Layer 11 of a small transformer language model trained on English Wikipedia (19 layers, counted from 0, width 96).
A neuron's activation on a vector x is GELU(weights . x + bias), where the dot is the dot product.

Input weights of the MLP neurons that the questions are about. A number n stands for n times 0.0024.
n34 (bias -0.015): -59 -259 -226 46 -13 2 -35 48 -124 64 -94 48 199 -77 -11 63 18 -8 -44 -185 14 21 117 -45 -10 65 -198 11 -95 296 97 -20 137 177 -60 -212 60 40 -174 -94 270 -83 -24 98 -109 47 -304 167 82 133 82 -119 63 104 10 -134 40 -103 -102 68 116 -70 -114 -82 -53 59 36 -34 199 33 -57 -223 -121 146 256 -137 -192 -30 82 -69 -108 41 26 24 264 133 -231 24 86 -85 -9 -216 158 143 308 134
n37 (bias -0.027): 82 -9 151 382 173 231 -48 145 -20 -22 2 -85 79 7 81 129 -139 -41 -61 49 -119 3 155 199 94 130 215 -2 111 31 58 44 -143 133 -70 -62 -33 125 5 43 162 -61 -129 -96 80 -4 -63 90 -16 -10 -72 -74 -92 -124 -176 -164 -65 -119 -147 13 154 19 -32 -86 4 -15 52 -60 5 -243 -49 -119 79 154 148 -115 -25 -180 -147 107 200 -32 41 -49 28 -172 -218 70 -13 -199 59 -48 -51 16 -225 -160
n68 (bias -0.007): -34 -156 -14 -29 82 -37 -133 89 166 147 79 109 -64 139 116 12 -40 -53 55 -286 36 -124 177 146 -121 44 162 -83 18 -13 -88 391 -105 295 -35 59 228 -182 136 -8 -3 1 -15 -131 25 88 -17 -57 63 17 -238 -215 129 -164 -65 288 -67 -130 -63 -107 -24 173 -67 19 99 83 41 59 9 -174 47 -103 43 170 51 125 129 -198 -111 -18 -53 161 -212 -110 116 -135 -369 6 53 19 36 -57 -26 -53 -146 -157
n91 (bias -0.032): 92 -15 -95 16 163 6 20 -27 -216 68 -231 136 -38 105 -223 105 269 -9 -103 102 81 -334 -285 45 -80 47 -86 -191 184 -111 -96 116 146 185 83 85 -60 -49 143 0 76 129 -303 -75 116 83 161 9 40 180 -24 47 -49 -104 47 -115 -62 22 -85 -21 -223 -27 46 -81 5 -83 -39 50 134 301 -12 2 146 -162 87 -376 166 -155 93 -65 -82 -136 -38 -56 186 48 -44 -178 158 -55 -168 83 -39 141 -16 -37
n104 (bias -0.018): -57 -91 -10 141 -6 75 164 198 -64 -220 -43 17 -104 40 108 20 -42 93 -65 -262 -3 79 56 -102 -145 103 231 15 -18 -68 -103 -13 10 -28 -6 -44 -32 44 -63 -76 -102 39 270 -79 -20 -58 273 -129 42 -3 25 196 -233 -124 46 -138 -254 -70 17 -60 -76 -55 -26 56 8 -41 -7 -70 -106 72 19 71 -111 -13 231 162 -70 109 -21 83 215 -10 -36 71 -123 -20 101 -12 127 -173 199 -175 -101 -164 -10 93
n111 (bias -0.011): 182 251 145 27 -116 106 18 -19 56 87 39 -85 -111 -138 60 -35 40 -334 68 95 38 -101 -68 172 -56 22 -231 -44 -50 -81 -49 77 37 135 24 38 -57 -125 -133 143 -10 223 -146 -35 -52 -140 168 -154 -5 -226 -190 -31 -257 147 7 168 -90 -1 -96 165 -25 -92 -53 17 216 -72 151 82 89 175 -210 -181 -36 76 138 22 -10 -252 175 85 -60 -71 78 -40 57 -103 -37 -153 18 194 17 133 -160 68 134 200
n121 (bias -0.013): -33 47 107 164 -166 301 -16 52 107 -123 -111 144 -72 57 -88 47 -63 -17 246 57 -11 74 -131 -154 31 125 -73 91 74 98 96 43 -25 -165 163 80 23 -72 68 80 -9 146 -93 -25 -278 3 168 51 2 -420 -55 -69 -64 34 130 -1 -2 -95 -160 -136 170 -111 62 -117 20 25 -51 -1 87 -83 103 -86 207 -52 -280 -195 -22 -34 221 283 62 -13 90 142 -131 -186 -154 -203 13 -29 31 32 -72 123 141 -166
n124 (bias -0.036): 158 -231 -143 -164 -92 -79 113 -79 -111 20 -192 133 -68 -175 -166 -112 -39 18 -98 94 -52 -24 24 -77 -15 -117 -34 -221 -135 -119 26 175 5 13 39 72 -132 -144 138 55 53 98 38 213 42 270 41 26 98 299 168 53 -136 -151 104 -164 -19 -288 -236 -45 208 68 53 -39 -23 112 -340 91 -32 6 121 50 88 127 -472 -5 134 -74 138 107 82 43 3 -115 93 -39 160 286 122 69 -151 -125 299 143 155 -194
n142 (bias -0.023): -5 288 -132 71 249 140 -5 216 95 -63 69 -120 -188 -155 21 14 53 -22 115 -79 -107 -44 -13 -199 -96 -63 120 -117 0 -92 -66 -65 -54 159 112 114 100 72 155 -175 -2 -173 -55 -25 16 417 -69 195 -53 -66 260 74 -111 -270 64 -132 -155 136 -43 14 -36 175 -223 -39 -137 -142 -47 172 -71 -86 84 -29 -79 -96 -50 38 -44 22 -54 -79 -76 213 99 -98 -65 -46 -82 -151 -81 68 91 187 61 92 -10 152
n143 (bias 0.000): -85 -67 133 20 66 -2 208 312 -23 145 4 92 -4 138 -251 -119 195 -13 -52 38 -3 32 -51 39 -91 -107 -164 57 90 118 -4 6 -174 74 -159 -79 208 -135 16 108 104 -186 63 -132 46 -54 -216 -203 -99 -125 -11 118 174 170 -32 74 96 -134 74 -37 53 -223 152 -42 -59 -87 19 -160 3 -178 59 107 61 115 -72 27 -25 -168 228 273 9 -228 -98 -40 26 -190 -53 -16 -30 24 -143 66 154 -22 67 22
n146 (bias -0.012): -137 -79 -119 117 208 85 -109 70 -184 199 -186 31 35 -200 -47 13 128 164 -173 173 -84 -99 -38 -145 -326 62 -173 -66 -33 63 -233 317 159 -260 -92 277 57 -47 48 -196 153 -11 -193 15 -88 -116 -47 -203 56 -23 27 2 -129 -277 97 108 139 162 -22 -14 -168 190 178 65 123 156 -1 -15 66 94 -32 -37 -44 25 -48 33 -39 -46 -118 65 28 53 156 20 120 29 118 -39 -38 -48 -147 -11 127 55 -121 181
n148 (bias -0.002): -26 -142 -48 75 25 30 30 -241 -90 -20 107 21 -115 -249 138 84 -33 -78 -74 -82 -151 -33 -89 155 -68 131 141 27 43 143 114 -38 -101 59 -76 52 53 -10 75 95 9 36 -96 -130 -212 -146 -52 68 213 -107 -86 233 -70 -11 -67 -52 -75 179 -38 93 90 -156 -90 66 -8 -32 -44 68 -5 -33 168 -6 64 131 122 -13 42 99 144 -43 133 24 -34 5 -59 63 8 111 -83 -132 -141 -6 -61 -122 -59 45
n170 (bias -0.019): -70 57 -241 -133 -20 -26 -203 -194 39 67 125 175 -49 -47 -52 -42 -44 90 -41 -36 -123 30 251 91 -77 -200 190 -256 10 -68 308 -107 119 -38 -45 -44 -88 -273 -38 -23 55 -65 -238 87 55 340 -108 -78 80 296 -170 -59 115 25 252 -188 -196 -120 56 34 103 14 11 125 147 -252 116 -138 186 -7 -213 129 160 -42 35 134 -76 -122 95 72 -145 -36 -42 160 196 241 -25 -86 20 -12 -19 -129 -93 -40 257 50
n182 (bias 0.000): 112 -90 -131 53 111 -98 -299 -167 -86 149 -177 -3 -41 96 -176 -187 79 -107 -56 -16 -69 -199 36 177 14 -32 -73 164 246 150 51 181 -58 140 -107 45 37 39 52 0 -21 -38 -8 155 -75 280 -117 180 138 13 15 24 -107 -142 -70 14 -301 122 -23 107 16 78 -9 178 94 -99 203 -120 -162 -136 52 43 -50 -76 -115 58 164 -269 121 67 -94 122 -31 43 -34 -93 38 9 -98 32 75 182 61 26 85 -178
n191 (bias -0.014): 24 -109 -136 -56 -66 -22 54 -133 147 -38 2 170 78 17 14 212 -87 303 26 -48 -125 -55 -158 50 -3 16 -6 -112 21 -70 -2 13 111 -43 1 -193 98 -185 1 -85 -17 -30 3 33 -43 85 190 -68 -35 -142 -24 26 -55 -116 -187 -104 -155 11 63 83 -30 160 -208 45 103 -30 -51 197 -126 0 94 69 -146 -54 -125 286 -91 -68 82 92 92 225 51 128 -203 96 243 -126 134 2 -20 57 54 30 -160 141
n194 (bias -0.002): 67 37 -244 -80 53 -132 -55 123 116 -74 10 366 -21 -68 -67 73 -155 19 -101 27 47 -76 -146 -58 -33 -76 -81 12 -59 114 129 75 -44 28 100 -15 446 94 -127 184 -37 -3 154 123 22 186 190 -6 -53 44 -154 -125 241 133 27 -142 23 -53 116 -85 -50 -117 16 7 -205 -161 63 8 98 -203 -226 -2 -308 175 9 47 26 39 9 81 7 102 221 -55 70 -156 -7 -213 134 -94 -37 72 -18 -85 -67 80
n198 (bias -0.003): 86 68 -76 71 84 14 89 -221 20 223 -3 170 -104 138 -50 155 6 147 -39 -326 -80 106 9 65 -88 -132 -14 168 -482 -49 -132 -109 188 -269 -46 -21 -36 -109 -88 -185 -72 -49 134 -63 -33 166 -144 -155 -148 -205 -1 -86 110 -6 -116 85 115 147 -42 159 137 3 -63 30 128 -154 174 60 177 5 -205 141 83 200 -44 -47 78 71 186 83 -103 146 -108 249 161 -120 -40 7 77 101 -74 -226 -185 31 96 -46
n207 (bias -0.017): 76 -94 187 161 -49 -135 -18 76 147 52 10 194 -238 -226 52 43 -286 -207 -35 9 46 203 -42 -181 151 93 -186 -85 35 -9 -100 -145 -21 2 -125 -17 321 28 -16 70 48 -23 128 16 -78 -76 -145 0 -74 68 -83 73 -21 24 -97 57 -8 57 -49 -48 20 -30 90 9 101 -45 18 -58 -31 -31 107 193 -6 172 127 132 -48 -241 40 -104 72 128 -243 177 -178 -133 135 -160 36 257 -10 -78 51 -6 50 32
n220 (bias -0.008): -150 -158 -66 -97 -97 -107 136 15 19 74 -116 83 -80 15 -96 -18 23 -88 -58 221 133 60 195 85 -35 158 -66 -223 36 -208 43 60 25 -74 38 206 247 138 -145 -107 45 38 -86 64 -113 155 115 88 151 -80 131 -12 124 168 -10 -48 3 -189 14 -68 -9 -111 -5 185 -78 -241 185 -168 -144 -35 95 -151 8 119 23 3 88 -291 -183 31 -2 -44 40 46 103 252 44 94 -73 125 -120 -21 -141 -228 -76 162
n249 (bias -0.013): 142 -70 -49 -82 -45 0 -87 -117 -156 -140 -96 87 241 -150 -40 -3 161 -87 -3 21 40 37 -55 -30 -173 105 -37 -134 -223 107 72 -121 47 -87 -53 -194 175 35 -53 39 40 65 27 45 -157 -41 111 -1 -107 87 226 81 -80 15 45 -71 56 186 -196 86 18 -100 1 -44 -39 22 306 111 23 142 259 41 -85 -125 225 58 -18 34 42 -64 -76 -30 -96 -60 -35 64 -115 69 63 43 -35 -238 285 -37 -107 -81
n252 (bias 0.006): 79 -138 -138 159 100 -27 -51 208 -6 35 180 -29 85 19 28 148 203 70 -116 -172 -6 -105 70 -76 -108 -135 -72 -191 -73 -24 2 163 -149 88 -55 -54 -173 -83 -11 -70 -23 12 -92 134 169 8 155 -75 -33 -91 181 146 94 92 47 127 -304 -14 131 178 40 15 -5 -63 46 2 101 62 100 -87 20 -244 5 -70 -36 -170 -107 36 -10 110 -324 184 115 91 -129 15 28 112 127 19 -10 37 128 -93 -99 -53
n275 (bias -0.021): -83 33 -116 -49 -113 -25 -50 192 -49 -109 -94 -139 157 -88 42 -131 111 32 76 -23 -90 145 125 61 -238 159 -72 -116 156 -21 1 78 -153 34 -129 -36 64 -152 -225 134 -63 -7 125 151 13 37 -81 -85 -1 -14 -50 -55 -80 134 -10 -1 -105 75 -153 -9 301 31 30 18 -48 65 46 49 83 18 75 -177 -1 10 88 -327 -25 -98 4 128 -19 80 -46 126 117 186 -43 75 -72 -55 138 70 84 -32 -48 -54
n282 (bias -0.046): -162 257 -67 176 38 14 -149 -177 57 -39 -18 239 20 55 -26 303 24 54 -144 322 -41 -38 -216 163 -5 -2 -93 18 66 155 -41 -127 212 74 -127 56 42 -72 -204 -71 257 37 -128 -35 -293 -116 26 -283 -66 0 59 -72 27 93 -22 -120 -68 124 180 8 -33 -199 12 220 -205 -38 105 -32 52 -83 114 -85 72 -208 -75 -140 29 -97 228 41 32 137 94 -111 -2 -79 -61 -332 -108 8 -260 192 141 183 111 84
n294 (bias -0.026): 337 5 107 277 270 33 -83 -34 -212 132 93 -38 -108 -24 -212 -78 -134 -27 -321 -11 151 -26 173 -21 -51 -83 100 -163 252 -127 -252 -111 160 -23 95 247 42 -107 61 25 175 50 -301 -103 228 199 -203 -30 -97 107 16 -68 -59 -33 123 -312 -72 -220 -75 150 -26 157 -25 129 86 -52 -208 128 -87 -28 185 212 89 -20 -120 -82 -129 50 99 -3 101 125 81 -15 16 -125 -29 -61 83 272 -168 -177 38 -74 94 -40
n298 (bias -0.013): 80 -34 -124 -42 167 -259 -5 -208 139 -74 44 280 -122 -155 138 -36 30 82 28 -106 -213 153 -30 -35 159 101 -153 -135 -4 -66 8 275 6 -3 -239 212 34 -147 220 -154 39 101 24 -58 39 100 96 -78 24 -43 128 158 -14 84 -208 -260 -42 -40 81 90 -31 312 -210 -164 -35 8 -43 17 207 -236 6 -76 88 134 -116 -126 257 244 101 -189 0 32 19 34 -74 20 -147 -99 34 84 94 -123 88 -155 119 -130
n302 (bias -0.020): -210 51 -108 149 -24 -5 -117 57 -4 6 -226 17 122 206 -97 -129 -101 96 -45 85 -18 100 20 -183 -80 -177 -88 -16 192 72 12 -129 55 -4 200 324 -44 -76 33 -15 63 -47 -40 5 -337 45 -39 256 -21 -106 -41 128 49 12 -169 -96 135 97 135 -160 -114 73 -36 -96 -168 -173 89 -6 35 46 239 -191 42 -208 8 177 -23 34 20 68 12 -66 107 142 -84 27 247 -169 -77 130 -67 -51 27 16 143 2
n312 (bias -0.032): -5 90 -24 335 66 135 69 -152 3 -220 -44 239 23 -70 63 -7 129 -206 -51 103 56 25 26 135 -181 6 -70 -90 -30 -108 31 198 77 -31 195 -11 -23 -18 -6 -67 -141 -54 -77 107 -141 41 -98 -40 -20 -87 -85 194 -57 -143 275 121 107 79 78 -190 5 283 44 110 -58 103 -14 -69 185 -36 -14 -22 18 -210 296 63 -79 -136 -16 85 23 59 -247 -62 35 -103 -178 93 -102 275 -363 -278 -93 -156 -64 -55
n324 (bias -0.008): -102 111 4 41 102 56 63 150 88 -22 44 -26 133 111 52 -62 -8 -189 94 18 -215 -150 -18 -74 -39 -55 48 97 104 31 -47 -70 -10 64 -50 -37 -155 -229 -267 225 -213 -24 39 -39 -61 210 -154 -99 -44 22 -66 -231 -76 27 -190 317 -135 -37 53 -29 229 -118 290 46 33 64 -60 44 -16 18 52 92 -89 -27 -59 -35 -67 16 37 -83 -33 15 48 68 124 6 40 -132 -1 -155 -164 53 10 62 164 171
n349 (bias -0.005): 81 129 -50 82 -231 -1 -102 59 -33 141 -86 -108 12 -34 -247 -129 8 -122 90 -5 49 1 -48 135 -241 74 -39 70 -172 -203 -34 -51 -102 59 -154 -73 -130 199 191 -60 -119 87 198 -76 105 -129 82 -34 52 -45 -120 316 135 127 33 13 -101 93 77 -62 -66 18 -57 106 80 54 -181 -116 -80 -20 47 52 -79 190 24 24 173 -99 -129 -26 -34 -164 221 -55 -10 3 312 -37 -38 347 154 139 -44 -19 -129 59
n357 (bias -0.010): -173 -86 22 85 92 -110 -61 -269 -220 -54 74 249 16 -69 86 -59 136 -175 57 85 15 -3 -241 -55 44 -70 146 -182 -25 -69 123 -131 82 123 37 173 49 -25 114 -7 -193 146 -64 -171 121 105 116 -73 -11 181 -145 -28 353 -13 111 38 -66 16 -265 80 -78 327 -92 1 -206 -23 13 157 2 -73 190 155 16 -71 -37 73 -228 -106 82 -138 -23 99 -20 146 -97 -165 186 -23 82 136 -47 -120 -140 -20 -40 60
n375 (bias -0.010): -45 24 92 138 -141 -20 158 8 106 -80 -34 208 136 -36 73 -32 -26 76 -57 20 -116 -36 -52 -25 -216 -127 76 41 -125 1 35 -195 -88 -155 -90 -11 164 -45 64 0 59 110 -69 21 26 12 81 68 5 7 -124 -37 40 -8 -8 -225 1 25 238 -132 32 -9 101 299 -134 -138 -184 8 35 -35 -74 96 16 241 141 -81 -51 -64 107 35 -65 9 -123 119 -61 -322 141 -277 101 198 84 155 -124 -127 90 291
n379 (bias -0.009): 7 125 -2 161 45 -15 87 -27 -246 -95 59 -168 -28 -82 -277 -18 -69 55 -49 22 -7 -16 39 13 -180 -14 104 108 -81 19 -223 143 69 35 -2 67 -238 -24 -75 -203 180 80 -120 19 -103 -133 -92 3 231 115 15 90 55 151 21 148 6 -314 -283 14 7 246 -36 -172 -12 210 -181 -112 136 15 -93 -50 76 -233 -120 160 -149 90 -19 299 -41 191 -131 -82 7 -129 28 -60 37 111 -152 140 229 58 -44 125

Each question shows a token from some text and the vector x that enters the MLP there. A number n stands for n times 0.011.

"As": 1 -54 -7 7 64 -36 77 88 24 -11 50 3 -117 -44 -48 -59 62 -17 21 75 8 93 -52 -223 -44 -41 -116 -3 131 21 73 -146 -31 21 174 -174 -106 72 -27 34 -165 -183 -103 169 59 -197 53 -13 252 34 118 -58 -7 32 -153 9 145 51 43 40 12 71 -116 33 115 83 99 182 -203 65 -30 75 -2 -22 -58 -121 30 62 -101 103 21 -87 30 -203 -69 52 -92 50 101 -106 186 107 61 -113 -82 -88
Which of these neurons fires most? n252

" the": -94 107 37 -18 -25 -129 -93 66 8 -103 -3 65 -21 -91 1 -72 82 -48 70 -24 -86 -178 4 -12 75 -21 50 -45 80 96 105 -161 131 29 108 0 -69 21 -80 -62 2 -189 -96 51 122 -197 -82 -62 393 105 98 -61 64 88 -97 57 128 -43 128 -3 -19 30 -77 10 75 64 179 172 -45 -88 15 98 -34 76 -144 -4 -34 45 -64 93 85 -154 -71 -66 -62 -73 -91 -27 87 47 11 -92 139 -76 -4 -101
Which of these neurons fires most? n379

" of": -150 41 -13 2 -38 -111 -29 -23 28 -59 10 -25 -36 -58 21 13 10 56 72 100 -89 -69 -11 2 29 -46 -42 21 118 92 150 -89 71 -67 165 72 -41 33 -126 22 92 -280 -45 -21 91 -172 -81 -91 318 129 103 -63 -146 6 -106 -38 45 -69 183 -54 -21 77 -108 2 110 -12 95 196 -129 42 17 33 -15 69 -72 -94 58 29 78 -61 82 -116 -50 -103 94 4 -155 -143 123 -6 135 -58 149 -89 38 -39
Which neuron fires most, and how strongly? n282, at about 3.6

"itter": -97 -9 39 -57 -82 -16 -26 73 41 31 88 -18 -132 -21 3 46 140 -27 73 -31 30 -80 135 -92 51 73 -44 0 12 -19 34 -251 -49 134 147 -93 -55 131 3 -20 -132 -48 -113 133 102 -102 70 -83 262 47 -36 -64 -108 35 -156 69 212 50 145 -11 -36 66 -51 -19 127 91 71 114 -335 63 -141 77 -69 99 -146 36 0 -37 -6 60 25 -150 -79 -122 -104 94 -122 117 60 -26 103 -3 91 -89 -37 -82
Which three neurons fire most, strongest first? n68, n349, n111

" Tears": 26 -9 -16 -52 -7 -145 -97 81 -21 -5 145 -15 -140 35 24 52 101 -27 19 -32 -126 -42 67 -157 142 -38 -56 -3 17 57 87 -134 -37 90 96 -122 -63 157 -46 -45 -149 -133 -135 66 156 -126 -38 -39 333 -23 -6 -52 -61 49 -234 92 195 112 72 -84 -15 22 -82 -50 45 105 129 103 -241 30 -47 102 -13 152 -6 -50 3 135 -37 119 11 -98 15 -4 -68 -23 9 108 79 -70 103 3 45 -125 -107 -99
Which of these neurons fires most? n252

".": -114 -56 -65 43 -115 -21 22 -106 -102 -80 -40 -59 -102 -113 -25 23 71 31 69 -87 113 -71 -25 -69 10 87 32 42 103 31 172 -195 -112 7 133 45 21 101 -80 114 -106 -136 2 115 26 -202 -12 -162 272 133 52 -43 56 -58 -84 79 87 96 199 -59 -34 -53 -109 49 140 40 112 172 -45 -45 6 37 20 183 -173 11 24 19 -72 36 50 -234 -45 -168 -54 -28 1 -51 88 51 162 16 105 -40 -57 -31
Which two neurons fire most, strongest first? n349, n148

" Times": -7 -29 -6 12 -105 -91 28 131 46 64 109 27 -59 -24 77 38 150 51 44 33 -18 -8 80 8 18 -7 -1 6 98 80 115 -100 92 99 109 -83 -119 42 -24 -99 -212 -130 -223 102 35 -129 -12 -58 255 62 19 -60 1 -142 -272 -44 241 100 41 1 -30 -9 -11 -32 55 136 108 77 -80 10 -197 104 19 34 -126 -72 40 157 -18 121 141 -121 -54 -109 -81 -21 -67 -33 53 -76 117 -49 -31 -222 -119 -24
Which neuron fires most, and how strongly? n37, at about 2.6

"s": -104 -42 9 -110 -43 5 -62 -5 14 -19 190 -156 -4 -26 26 97 74 73 -54 -35 -82 -36 15 -22 89 -61 -60 -50 22 42 53 -144 -76 22 138 -99 13 50 -62 56 -140 -90 22 15 167 -146 116 -34 359 -31 176 -77 -99 49 -155 160 69 30 104 -35 -24 36 26 9 63 57 223 202 -178 71 -33 52 33 28 -102 -155 36 96 -54 26 -13 -45 -6 -156 -67 30 -85 3 2 22 91 70 -15 -224 -135 -76
Which neuron fires most, and how strongly? n252, at about 4.5

" to": -30 68 -10 37 -144 -179 -40 -16 -53 -37 9 17 -17 -31 -47 -98 64 121 -29 -8 2 -48 -5 -184 115 -25 -161 -5 108 117 156 -63 86 -60 260 78 -76 61 -37 -6 -76 -257 -79 -46 178 -90 -46 15 287 59 96 -59 -30 17 -160 44 44 -46 85 4 -41 29 -31 35 161 15 98 117 -66 48 44 79 71 26 -106 -49 96 -56 -33 123 -25 -196 -63 -83 54 -106 -186 -14 77 123 73 52 77 -92 -31 -54
Which neuron fires most, and how strongly? n182, at about 2.6

"08": -31 80 34 121 -42 -41 16 -46 33 -70 60 -183 -61 11 46 12 17 -18 -7 -13 -1 -2 22 -47 9 69 -181 42 -6 -53 121 -298 67 10 22 -30 -85 272 -100 85 -41 -121 -15 134 30 -142 -28 -151 339 156 45 -69 -14 -117 -71 7 126 36 160 65 -58 26 -10 138 124 65 109 132 -175 -61 -38 99 33 26 -155 -13 -16 141 -54 -20 21 -80 -18 -80 32 -132 -26 -94 20 -133 88 114 20 -109 -93 -62
Which of these neurons fires most? n349

" De": -91 32 -67 55 -53 -114 77 -43 65 -67 168 -28 -89 -28 17 -44 93 -95 32 79 53 71 19 -62 -4 -87 -85 -113 97 -13 54 -170 83 34 162 -32 -174 56 -48 21 -177 -106 -52 -22 63 -202 5 -8 228 88 50 -70 -53 34 -13 47 240 -51 115 29 -41 71 -155 46 113 82 207 222 -194 77 -110 51 132 122 -12 -70 54 -25 -59 19 -22 -191 55 -171 -95 -8 -98 8 -13 -66 70 -30 130 -66 -41 -2
Which of these neurons fires most? n111

"Just": -150 -26 34 66 -105 -47 27 -37 -41 -62 30 44 -139 2 -13 -117 178 -90 81 -62 -55 10 118 27 91 -13 -111 75 40 -56 119 -176 62 69 173 -50 -143 59 -9 28 -183 -156 -72 -48 60 -186 72 -116 289 55 96 -87 -68 70 -85 3 98 71 63 -12 -27 39 -95 58 84 115 138 132 -174 104 -40 175 1 137 -65 -37 7 118 -13 71 157 -133 32 -55 -111 38 -133 50 50 -86 75 -93 -37 -92 -100 -20
Which neuron fires most, and how strongly? n104, at about 3.6

"\n": -99 20 -25 196 -15 -33 44 -70 -60 -98 -82 -137 -68 -39 -34 35 -94 -3 45 -19 18 -92 34 -205 113 81 -131 -40 75 58 145 -127 -48 -41 146 34 -83 79 -53 78 -60 -108 -3 52 163 -205 -1 -49 336 86 -9 -49 32 -56 -92 -8 238 -42 151 -114 1 -29 -67 22 36 40 161 157 -100 31 -68 77 -40 132 -101 -9 -33 63 -40 61 -1 -134 -9 -179 64 -41 71 -89 130 -48 180 47 35 -37 -69 -59
Which two neurons fire most, strongest first? n194, n37

" Walk": -11 0 4 -28 -119 -55 -4 76 77 -5 204 -19 -119 56 27 -79 53 36 -41 -95 -73 -101 84 -116 104 60 -91 -5 139 -78 103 -78 -49 95 127 -141 -179 12 -63 -38 -71 -139 -130 76 186 -122 -62 -95 247 -18 -1 -76 -31 56 -214 77 145 107 124 45 -20 102 -32 -65 -10 9 154 129 -205 151 -101 154 25 141 -22 -92 6 177 -43 123 6 -101 -9 12 -80 -16 -75 50 87 -100 40 -112 58 -65 -101 -31
Which of these neurons fires most? n252

" (": -43 -78 -44 97 -84 -136 60 -4 -68 -48 162 -27 -5 -111 63 16 -22 20 -45 32 53 -55 -16 -120 77 87 -140 -21 21 104 44 -86 -26 110 171 -23 -80 -55 -50 -35 -186 -225 -69 75 110 -195 -12 5 327 -69 -16 -74 -8 -19 -106 78 188 -20 61 1 -19 -7 -75 -3 100 31 212 180 -124 76 -177 193 3 41 -93 -42 59 67 -75 42 -16 -141 83 -4 59 29 -56 -4 72 -37 78 -78 147 -17 -113 0
Which neuron fires most, and how strongly? n34, at about 1.1

" Air": -63 134 -5 5 -69 -150 -13 12 -12 -20 58 31 -179 -41 0 -32 85 -39 -101 -61 18 0 -48 -24 139 0 -25 47 31 64 103 -130 72 13 156 19 -137 169 -107 -36 -77 -110 19 -6 97 -183 -44 -62 261 10 -32 28 -46 -34 -50 20 218 25 218 -12 -70 -88 -41 69 91 -26 158 258 -179 74 -103 39 13 54 -116 26 -16 -117 -34 211 63 -184 7 -115 -59 10 -171 20 52 -15 129 8 41 -62 -35 -52
Which two neurons fire most, strongest first? n111, n143

"d": -63 23 -6 -73 -98 -82 -72 127 -128 -46 90 34 -76 -73 30 62 20 -19 -40 10 180 0 24 11 -45 -78 -21 54 140 145 62 -234 34 54 251 -65 -155 -30 -43 122 -196 -103 -82 102 86 -113 -72 -69 170 29 31 -86 -65 -65 -171 91 175 -20 43 47 32 110 -11 84 57 53 195 148 -182 195 -30 72 53 4 -59 25 -26 73 2 13 -99 -192 1 -78 -116 97 -41 103 -30 -29 57 6 117 -192 -108 -107
Which two neurons fire most, strongest first? n249, n324

" be": -130 3 7 1 -113 -145 138 -60 -68 -87 14 -68 -57 -5 34 -100 59 -37 21 25 -108 -14 55 -99 171 -26 -78 -36 119 39 78 -75 43 27 180 15 -104 -18 -104 69 33 -198 20 37 96 -124 53 -69 276 24 127 -37 -18 106 -222 13 151 -51 177 71 8 66 -93 37 79 106 154 260 -96 20 -57 -36 27 95 -123 -76 -27 29 -11 -2 107 -110 -143 -26 8 -155 -64 -88 110 -69 64 -71 44 -109 13 72
Which two neurons fire most, strongest first? n298, n324

"dance": -96 113 -70 -60 -73 -105 -11 166 1 -63 65 -43 -26 46 -2 104 85 -36 -8 -24 -13 3 31 -21 92 -92 -66 50 132 86 85 -95 -70 59 178 -113 -126 99 -77 6 -182 -153 -129 28 136 -169 19 -22 301 85 81 -90 4 -131 -182 125 141 -24 46 124 -80 19 -46 86 69 44 124 167 -229 147 -159 -3 -58 22 13 27 -13 1 -32 60 -15 -182 -12 -19 -57 23 -43 2 45 -80 93 81 136 -114 -78 -112
Which of these neurons fires most? n252

" III": -162 48 -100 -19 -41 -99 -96 -9 -61 -14 146 -117 -18 -61 3 117 85 -66 -56 -36 -90 16 10 -93 148 -3 -91 109 51 16 51 -189 -36 109 106 59 -4 133 -156 13 -110 -113 59 60 13 -43 10 -31 322 95 29 -19 -69 -93 -167 60 244 96 61 10 -60 -10 15 31 124 70 216 78 -152 -96 84 31 121 82 -105 -138 -4 79 -94 55 36 -164 -46 -155 44 -6 -103 40 -50 104 142 56 -22 -132 -49 -70
Which three neurons fire most, strongest first? n148, n182, n220

" would": -104 21 -28 -1 -105 -123 -15 -13 -116 -99 6 -68 -39 -45 58 -36 76 42 16 -21 14 -98 188 -92 132 -68 -169 30 100 161 132 -14 48 78 254 40 -110 31 -39 16 -93 -205 -79 29 67 -119 6 25 208 47 142 -58 34 118 -236 49 -6 -30 135 -48 -74 -26 -16 3 45 92 122 182 -73 21 19 172 16 55 -91 -50 -22 105 -52 28 51 -217 -42 -47 105 -177 -189 -101 -19 8 82 13 85 -27 -45 75
Which of these neurons fires most? n34

",": -115 -20 -16 14 -61 -127 -62 -40 -19 -74 -13 -65 -89 -150 -77 87 101 15 4 -8 -92 -67 58 -58 91 -32 -50 126 89 53 44 -45 136 41 165 49 -29 97 -162 69 -137 -233 65 18 17 -55 -20 -45 271 89 64 -25 -129 23 -134 65 234 39 88 98 -29 15 -79 49 68 -6 179 236 -83 6 38 23 -5 59 -167 -168 -39 116 -6 -18 51 -180 -77 -91 33 27 -125 -125 0 157 110 -63 34 50 -20 3
Which of these neurons fires most? n34

" but": -147 -53 44 33 -22 -112 -3 -40 -29 -156 33 22 -105 -36 -69 15 154 -6 -24 25 101 -82 70 -147 104 -96 -180 65 77 97 83 -65 101 64 173 31 -57 18 -84 99 -83 -222 -41 3 26 -108 154 -33 273 152 141 28 -123 35 -124 47 147 -19 93 -26 -33 -3 -79 52 67 3 132 212 -51 26 62 116 3 69 -134 -111 -13 37 -51 -23 151 -162 -84 -28 19 -72 -166 -121 30 61 105 -64 -15 -95 -25 8
Which neuron fires most, and how strongly? n91, at about 2.2

" his": -193 57 -12 -39 -122 -44 -92 82 106 -53 31 -75 -32 -35 -43 -67 95 28 40 -13 30 -115 -10 -94 65 -75 -74 1 -34 -15 104 -113 94 81 176 32 -156 8 48 51 -57 -181 -25 -65 88 -109 42 -12 386 82 149 -22 -42 -13 -145 47 155 -5 135 63 6 23 -6 114 171 61 154 204 -25 -72 -93 103 31 -2 -143 -94 -113 13 -40 52 13 -111 -146 -117 46 -34 -91 19 -34 7 25 -82 127 -64 -8 -5
Which of these neurons fires most? n324

" are": 1 61 -80 128 9 -106 33 -112 -47 -21 -33 -76 -129 -93 23 -66 56 -84 85 97 42 10 59 -188 177 46 -87 -62 66 57 123 -193 35 -2 184 -7 -94 104 -111 88 -92 -240 73 102 146 -157 -30 -26 270 29 21 -18 -58 116 -96 78 83 -21 122 -19 2 -16 -101 19 -12 49 101 206 -77 7 -64 51 48 150 -88 -73 -28 38 8 23 27 -132 -71 -85 -51 -125 -44 -100 124 -140 160 32 138 -32 -129 -51
Which three neurons fire most, strongest first? n207, n194, n37